Layer 2 of a small transformer language model trained on English Wikipedia (12 layers, counted from 0, width 64).
A neuron adds its activation times its output weights to the MLP's output. To switch it off is to set its activation to zero at one token and run the rest of the model.

Output weights of the MLP neurons that the questions are about. A number n stands for n times 0.0031.
n2: -10 15 -25 14 27 16 -5 -3 -5 -7 -19 47 5 -20 -48 10 14 13 30 39 29 -26 11 -10 5 6 -27 -5 77 26 -39 27 -40 -27 30 -32 -33 -2 14 50 -5 -4 -39 38 6 -29 19 -5 -25 58 -7 42 -25 62 26 -15 13 6 8 -20 -5 29 3 -12
n3: 6 1 -29 25 -32 69 -39 44 34 47 -30 18 -17 36 19 -11 -8 -16 -14 43 16 20 15 11 58 -14 -48 7 -16 28 1 22 -22 -26 59 33 -5 -4 3 4 27 -3 10 -19 -12 -17 -54 -13 14 -5 -30 -4 55 -31 14 51 -32 -19 23 21 -60 2 27 70
n25: 8 -5 -2 47 -33 6 -41 -4 -26 9 -21 -2 -12 30 -7 28 -17 30 -5 -40 6 -7 4 36 -23 -23 3 1 8 -52 11 -13 4 5 -20 52 3 -20 18 -8 15 26 46 -17 1 -16 -2 16 -22 -30 1 -9 28 -37 4 -9 13 -46 6 -14 21 41 5 -14
n39: -35 17 -15 18 35 -20 -12 29 6 -18 -6 -18 -7 -22 10 22 -24 -12 -16 -11 -13 8 -20 3 -4 63 -17 50 -24 -8 -43 -45 -28 6 -48 33 -51 -85 -26 30 29 35 -16 1 27 -19 3 10 -10 9 -23 -8 -6 0 25 8 -4 -24 0 -66 19 -52 13 43
n85: 3 33 -22 8 -44 -91 -41 -59 14 4 25 -60 36 -19 -36 5 24 -18 -46 95 -7 7 41 -3 -74 -67 -25 10 80 16 23 81 -7 22 59 -27 2 0 -43 -28 -4 11 5 22 -2 30 -20 -22 -26 18 -36 0 -13 59 -35 32 19 28 7 9 -3 -3 3 -31
n90: -20 -11 39 -25 -1 -33 -25 7 -6 11 -44 0 51 -11 6 -37 -1 22 -18 -3 -1 15 44 6 31 -13 19 -26 -5 29 -9 -11 -56 22 10 16 2 -8 37 -48 -43 -29 -13 -3 30 11 13 -2 37 4 16 -26 4 9 53 -5 -15 -27 -27 14 20 18 -26 23
n94: -50 -1 -29 -13 -8 -6 42 -25 -6 17 -12 21 -13 -21 -1 75 -36 22 0 -58 6 -36 -6 -28 34 -13 -44 31 -38 33 11 17 3 -49 -10 16 -13 -25 -22 31 -14 17 -37 -4 22 -20 -58 27 12 -20 -40 -33 31 -26 -2 -28 17 52 -36 10 -63 -3 -10 -21
n146: 1 43 -1 11 -38 -11 27 -3 38 0 -17 32 -45 14 -37 -20 -4 11 -15 44 -43 -35 -12 -11 -25 -3 12 14 -6 4 31 33 64 -22 -9 22 26 -51 -16 11 -32 6 1 5 -6 7 25 -7 -18 -41 -13 40 -33 12 -6 -14 -42 -24 -11 37 -1 -4 10 41
n148: 25 -7 0 53 14 -9 15 1 49 21 43 -55 -21 17 -21 -40 25 -16 15 6 -9 -8 4 -2 3 8 46 -40 13 -5 6 -8 5 -23 -13 42 -9 -2 72 1 27 -48 -4 7 -38 23 -38 28 -31 -47 25 12 42 0 -43 14 13 -2 6 -51 36 -52 -10 28
n159: 65 -9 3 30 -16 18 4 8 -50 51 -14 -25 13 7 12 48 -58 30 52 10 -18 -10 -36 -43 2 24 45 26 -10 -3 6 -6 -25 -55 -20 3 10 26 -51 -17 17 37 31 -23 -39 -22 0 33 -5 34 4 22 26 5 -23 20 27 2 13 -16 -2 10 0 -1
n161: -35 -32 -10 -14 16 25 -13 2 22 2 35 -36 -46 -19 13 -6 47 10 -17 19 2 14 -9 -13 20 17 31 20 -33 -34 -8 4 35 14 -33 -14 -26 -5 -2 -37 40 2 -14 -13 18 7 40 -12 18 12 68 -14 53 -53 16 15 42 -42 -10 -47 -2 26 9 48
n162: -44 28 -56 -1 -29 -50 3 60 20 -21 -5 -2 39 22 17 28 0 33 1 -51 14 31 -52 44 -9 63 -14 -41 39 -4 16 31 0 -75 4 11 -14 17 -72 16 19 29 -7 -39 5 -13 37 34 18 26 18 1 15 2 13 -14 27 19 -24 -23 -22 -26 -13 62
n177: 14 -37 -50 9 -50 18 -35 -47 -21 40 4 7 44 6 -2 41 -42 53 4 5 24 -13 34 -5 61 -11 -13 17 -12 13 -5 -5 -56 -7 -8 32 5 49 13 -33 -10 9 57 0 -13 40 7 22 -29 -47 8 13 -7 -44 17 -33 5 -2 -39 29 7 17 -10 -26
n183: -11 37 -28 20 3 -2 10 14 33 -3 0 -5 -25 22 29 13 36 -10 3 -17 54 13 -18 -16 10 -16 -19 -19 3 -27 35 -24 46 42 1 6 14 1 -28 -17 -9 -55 -10 24 7 29 -1 -32 1 33 2 7 35 -48 6 13 -6 -16 -1 -45 41 -5 -16 -19
n203: 56 59 -80 19 -20 20 12 22 -40 -8 14 -14 -29 -21 -3 -24 -4 -2 -9 7 -2 18 20 5 -48 17 29 -3 16 -14 -44 38 24 20 -33 8 -37 6 5 26 -22 7 -49 11 1 28 18 37 -13 -4 -35 42 -16 -24 40 -5 31 35 -34 46 -42 -1 14 16
n227: 14 -32 18 -15 37 5 40 -19 -8 10 -55 50 13 -48 11 20 22 -12 -46 3 -25 32 10 1 -5 -22 -2 36 -33 39 2 -13 -4 -20 1 -29 -21 23 5 6 13 3 -15 70 9 10 -10 33 -60 28 21 -19 19 -22 -8 -43 29 12 38 12 8 23 -32 -7

Each question names a token from some text and the token that comes next. It shows the activations a of the neurons there, in the order above. A number n stands for n times 0.051.

Then comes g, the gradient of the next token's log-probability with respect to the MLP's output, scaled to length 1. A neuron's effect is roughly proportional to its activation times (output weights . g). A number n stands for n times 0.005.

"po", then "si"
a: -58 -4 -44 0 -9 1 1 -3 65 0 -8 -6 -3 2 -2 0
g: -20 16 -38 -63 -1 -4 16 -28 -17 11 -2 -57 8 26 20 -2 -8 -17 -4 -29 46 -1 15 -16 4 87 9 -8 -11 7 29 9 -59 -12 -11 8 -9 -29 21 16 26 1 12 -5 4 14 -15 -3 -22 -9 16 15 4 15 -54 26 -11 6 -26 14 34 -4 40 10
Which neuron, switched off, lowers the next token's probability most? n148

"ia ", then "Par"
a: -1 0 -34 -8 -7 -19 5 6 13 -1 -6 3 -7 -7 2 -25
g: 8 19 -53 -2 8 40 11 13 -10 -44 -3 17 -11 35 -40 8 43 14 -2 -33 17 -5 -12 0 -4 48 -31 28 8 -6 -1 -50 22 10 -52 43 9 3 -37 24 -45 -12 27 -17 -21 57 -13 20 -26 -11 -12 -4 -7 10 4 -15 -2 12 5 -26 -30 31 4 -24
Which neuron, switched off, lowers the next token's probability most? n90

"that ", then "B"
a: 3 3 -23 1 -10 -10 5 -2 19 -2 -5 -2 -22 0 -3 1
g: -27 -2 13 45 -44 9 -16 7 -5 33 37 23 -3 69 -14 6 -5 26 -7 21 18 -24 -23 -22 7 22 34 20 -22 -1 32 -8 -41 -13 -18 18 -12 5 -22 -10 -8 13 -33 2 7 16 49 -11 -15 -14 -5 46 12 -2 -29 42 -22 -12 34 2 42 -57 -20 12
Which neuron, switched off, lowers the next token's probability most? n148

"ed ", then "and "
a: -6 -12 -26 -13 -4 3 1 2 17 0 7 -21 -10 20 29 -10
g: -16 4 19 10 22 7 27 10 -8 -21 4 0 -15 12 -1 0 8 -25 14 -12 29 -2 -52 -11 21 52 -8 -33 -41 -16 63 2 -2 31 12 24 -20 25 3 14 19 -17 -11 -1 -31 -78 24 -33 42 -24 69 9 18 2 -7 8 -18 -35 -4 17 -2 6 0 -11
Which neuron, switched off, raises the next token's probability most? n203

"c", then "tion "
a: 2 -27 -9 -4 -55 1 5 -4 13 9 13 1 -14 0 1 -1
g: 21 -23 -47 50 8 -2 -37 22 -28 -26 31 -16 -11 22 -32 -4 12 -6 5 -6 16 0 32 4 24 -30 1 17 31 -6 72 8 9 -13 37 21 45 -5 -5 -28 19 -62 -31 -8 0 -16 -7 -22 14 6 -6 -21 17 0 14 12 15 0 -31 -30 51 -5 30 23
Which neuron, switched off, lowers the next token's probability most? n148

"er", then "th "
a: 25 -6 -1 0 15 -8 13 18 13 -3 -1 0 -7 -8 1 -1
g: -15 -13 -14 -11 -24 4 -30 -20 -17 44 -35 24 -39 35 18 2 -12 24 24 -4 14 -23 -3 -14 -32 30 -30 -24 -22 -26 -38 16 -27 -13 6 -25 2 25 7 21 -26 35 -18 -49 2 10 -34 3 30 -3 -11 21 11 24 -59 38 8 21 -10 45 36 -25 9 37
Which two neurons, each switched off alone, lower its probability most, in order? n94, n183

"u", then "st"
a: 3 -1 -16 0 -27 -4 11 1 7 9 0 -6 -1 4 22 -2
g: -9 -3 -35 -7 2 -36 46 -16 -19 32 -31 46 74 8 -15 4 13 2 22 9 38 0 -51 35 -1 17 -22 15 16 35 3 -30 36 5 -20 -14 28 2 7 -10 13 41 29 31 42 10 19 18 10 -32 7 24 9 4 -8 -14 25 37 -11 -1 22 27 9 29
Which neuron, switched off, raises the next token's probability most? n162

"B", then "ar"
a: -1 0 -17 -1 -9 4 0 1 0 0 2 -9 -6 4 15 -5
g: 33 -10 -23 -1 25 -19 20 -40 -9 7 -19 -8 17 23 -5 6 -25 22 -6 -20 -50 16 -17 13 -27 -33 -13 7 -23 26 1 42 -22 60 -21 39 -6 -6 -21 17 51 -12 -8 10 32 17 33 -8 6 12 -48 5 10 16 -5 -53 -1 -17 -28 21 3 -38 33 -46
Which neuron, switched off, lowers the next token's probability most? n203

"ated ", then "wi"
a: 0 -3 -48 -29 -5 0 13 12 19 -1 -6 -3 -9 33 7 -31
g: 20 -36 4 -11 -6 13 -19 -20 38 0 -14 2 -15 -26 -18 16 0 -23 37 -84 18 -21 -44 -25 21 18 -5 -28 -20 -44 26 -1 -2 17 16 -31 17 -38 2 -14 36 -36 -8 -14 -51 -46 -23 21 12 -26 -10 -1 -20 35 -5 11 15 -1 11 11 15 22 36 1
Which neuron, switched off, raises the next token's probability most? n25

"r", then "oun"
a: 5 -11 -45 0 -9 -2 -1 18 13 -5 -6 -15 -4 7 0 1
g: 38 -24 16 -6 -41 26 -5 39 -12 62 0 15 -20 -15 5 -12 -3 -16 -11 1 32 20 30 -47 21 -6 45 -5 -32 -24 -30 30 10 28 -1 -13 23 -22 35 -3 62 29 -44 16 -2 -12 -46 15 -13 0 22 -23 25 10 -24 -2 -6 11 -27 -23 8 29 22 12
Which neuron, switched off, lowers the next token's probability most? n162

"O", then "le "
a: -1 -15 -4 -3 -28 -3 13 6 0 38 -1 2 0 -2 -1 -2
g: -14 8 10 -36 23 18 8 -27 4 46 -11 -32 0 30 33 30 -31 30 8 31 12 3 28 29 -17 -30 -34 -56 17 16 -17 5 -27 30 16 23 -20 -23 38 -20 26 -25 -25 -25 13 -28 -75 -20 12 25 3 5 27 15 -9 -26 -32 -20 -9 -16 -9 20 7 -2
Which neuron, switched off, raises the next token's probability most? n3

"P", then "er"
a: 9 -3 -17 -1 -11 -16 -2 0 8 2 4 2 -11 1 3 -8
g: 8 7 -17 0 -24 -48 -23 -56 18 1 4 -25 3 -12 27 -1 11 31 21 -8 22 -50 30 23 -7 48 3 9 -33 3 -23 -2 -10 28 -7 -24 35 -8 -4 -26 -15 -14 55 -10 -1 9 0 -31 6 -28 -47 -21 -84 30 -11 -13 -12 -13 6 -13 3 17 -16 -18
Which neuron, switched off, lowers the next token's probability most? n227

"s ", then "of "
a: 3 -21 -37 -1 -7 0 21 -3 0 2 -1 0 -21 62 74 -9
g: 18 -7 -6 -15 40 -18 -34 -19 21 0 -31 55 15 20 17 -17 47 -29 46 4 3 -16 11 -22 46 -14 26 -15 20 46 12 35 6 -35 -53 44 -14 35 21 15 24 -38 -12 5 -9 32 -38 6 -26 5 -1 -37 -9 0 -15 12 -4 14 29 -24 3 -9 7 -5
Which neuron, switched off, lowers the next token's probability most? n25

" ", then "\\"
a: -5 -20 -5 -42 -5 1 0 3 22 1 -3 -30 -12 3 24 1
g: 7 -35 57 36 -4 26 -44 -25 16 7 -29 29 38 4 -5 7 13 22 6 24 -9 17 -2 -9 -3 -8 -51 3 7 -2 26 -20 0 -52 -11 -23 34 7 -19 -22 -7 -43 16 -7 -13 35 6 -20 -14 -2 -48 -30 51 27 -20 39 -22 -28 -8 -11 -10 11 -43 16
Which neuron, switched off, lowers the next token's probability most? n39

"c", then "are"
a: 4 -12 -36 -13 -30 3 -1 2 4 2 -2 -7 -28 3 2 -12
g: 20 -5 17 -5 10 19 41 18 25 -27 -19 1 -24 -10 11 21 5 -45 29 2 4 19 7 -14 -30 13 26 -61 -7 -32 -53 -14 -6 7 37 -30 -27 -18 3 -14 -6 72 31 -36 16 -10 -10 -8 6 -43 -30 -16 6 19 -3 10 -38 -32 -31 6 -33 33 -9 -1
Which two neurons, each switched off alone, lower its probability most, in order? n177, n85

"par", then "ti"
a: -3 1 -38 0 -57 3 0 0 -12 -2 3 0 -7 14 2 -3
g: 1 13 1 -6 47 10 -9 -16 -22 9 23 21 -45 16 19 -22 2 -26 -45 29 10 21 17 36 -36 8 12 -34 -35 -8 23 2 31 -48 29 10 -31 10 -10 12 -46 -10 9 48 20 47 -27 -4 -28 -11 6 13 -14 -11 -1 51 39 10 35 30 10 -16 -24 9
Which neuron, switched off, lowers the next token's probability most? n25

"k ", then "St"
a: -1 0 -37 -9 -6 0 -1 0 9 -3 -6 -19 -12 57 7 -21
g: 2 10 -21 1 -35 -20 2 -10 -32 -59 -6 -21 -39 38 -48 -56 -11 -14 -34 13 44 -36 23 7 -37 18 -13 18 1 -24 11 -34 40 -16 -5 -3 28 -10 -23 14 -48 -37 -3 5 -20 10 29 -5 8 4 -17 8 18 -23 -4 7 -21 57 -21 -6 15 -4 15 -20
Which two neurons, each switched off alone, lower its probability most, in order? n183, n227

"s", then "ing "
a: 1 -9 -12 -11 -21 3 4 -4 1 -1 -2 1 -1 3 16 -12
g: 14 -23 -3 -23 -17 48 4 27 26 -26 11 9 18 -14 0 53 27 -8 24 -1 10 -16 26 -7 -5 11 6 12 -64 0 33 30 -23 16 -4 -32 30 -4 -19 -7 11 -10 5 65 13 -50 20 -35 36 2 -8 -9 41 20 -26 -34 -22 33 -28 7 -3 -16 -37 -20
Which neuron, switched off, raises the next token's probability most? n203

"m", then "ov"
a: 4 1 -5 -2 -8 -1 6 -8 -1 -2 1 -37 -39 -1 17 -13
g: -11 32 22 -11 -12 -29 9 -3 6 -32 -12 32 -31 8 -17 -27 12 47 -18 6 8 -4 21 0 -37 -13 -17 -41 19 -13 -12 12 3 -1 15 7 -45 32 -24 -16 -18 -14 -21 14 -12 26 -29 1 -30 0 -40 25 -5 -65 -15 -1 -8 38 -21 9 -40 -46 -52 49
Which neuron, switched off, raises the next token's probability most? n162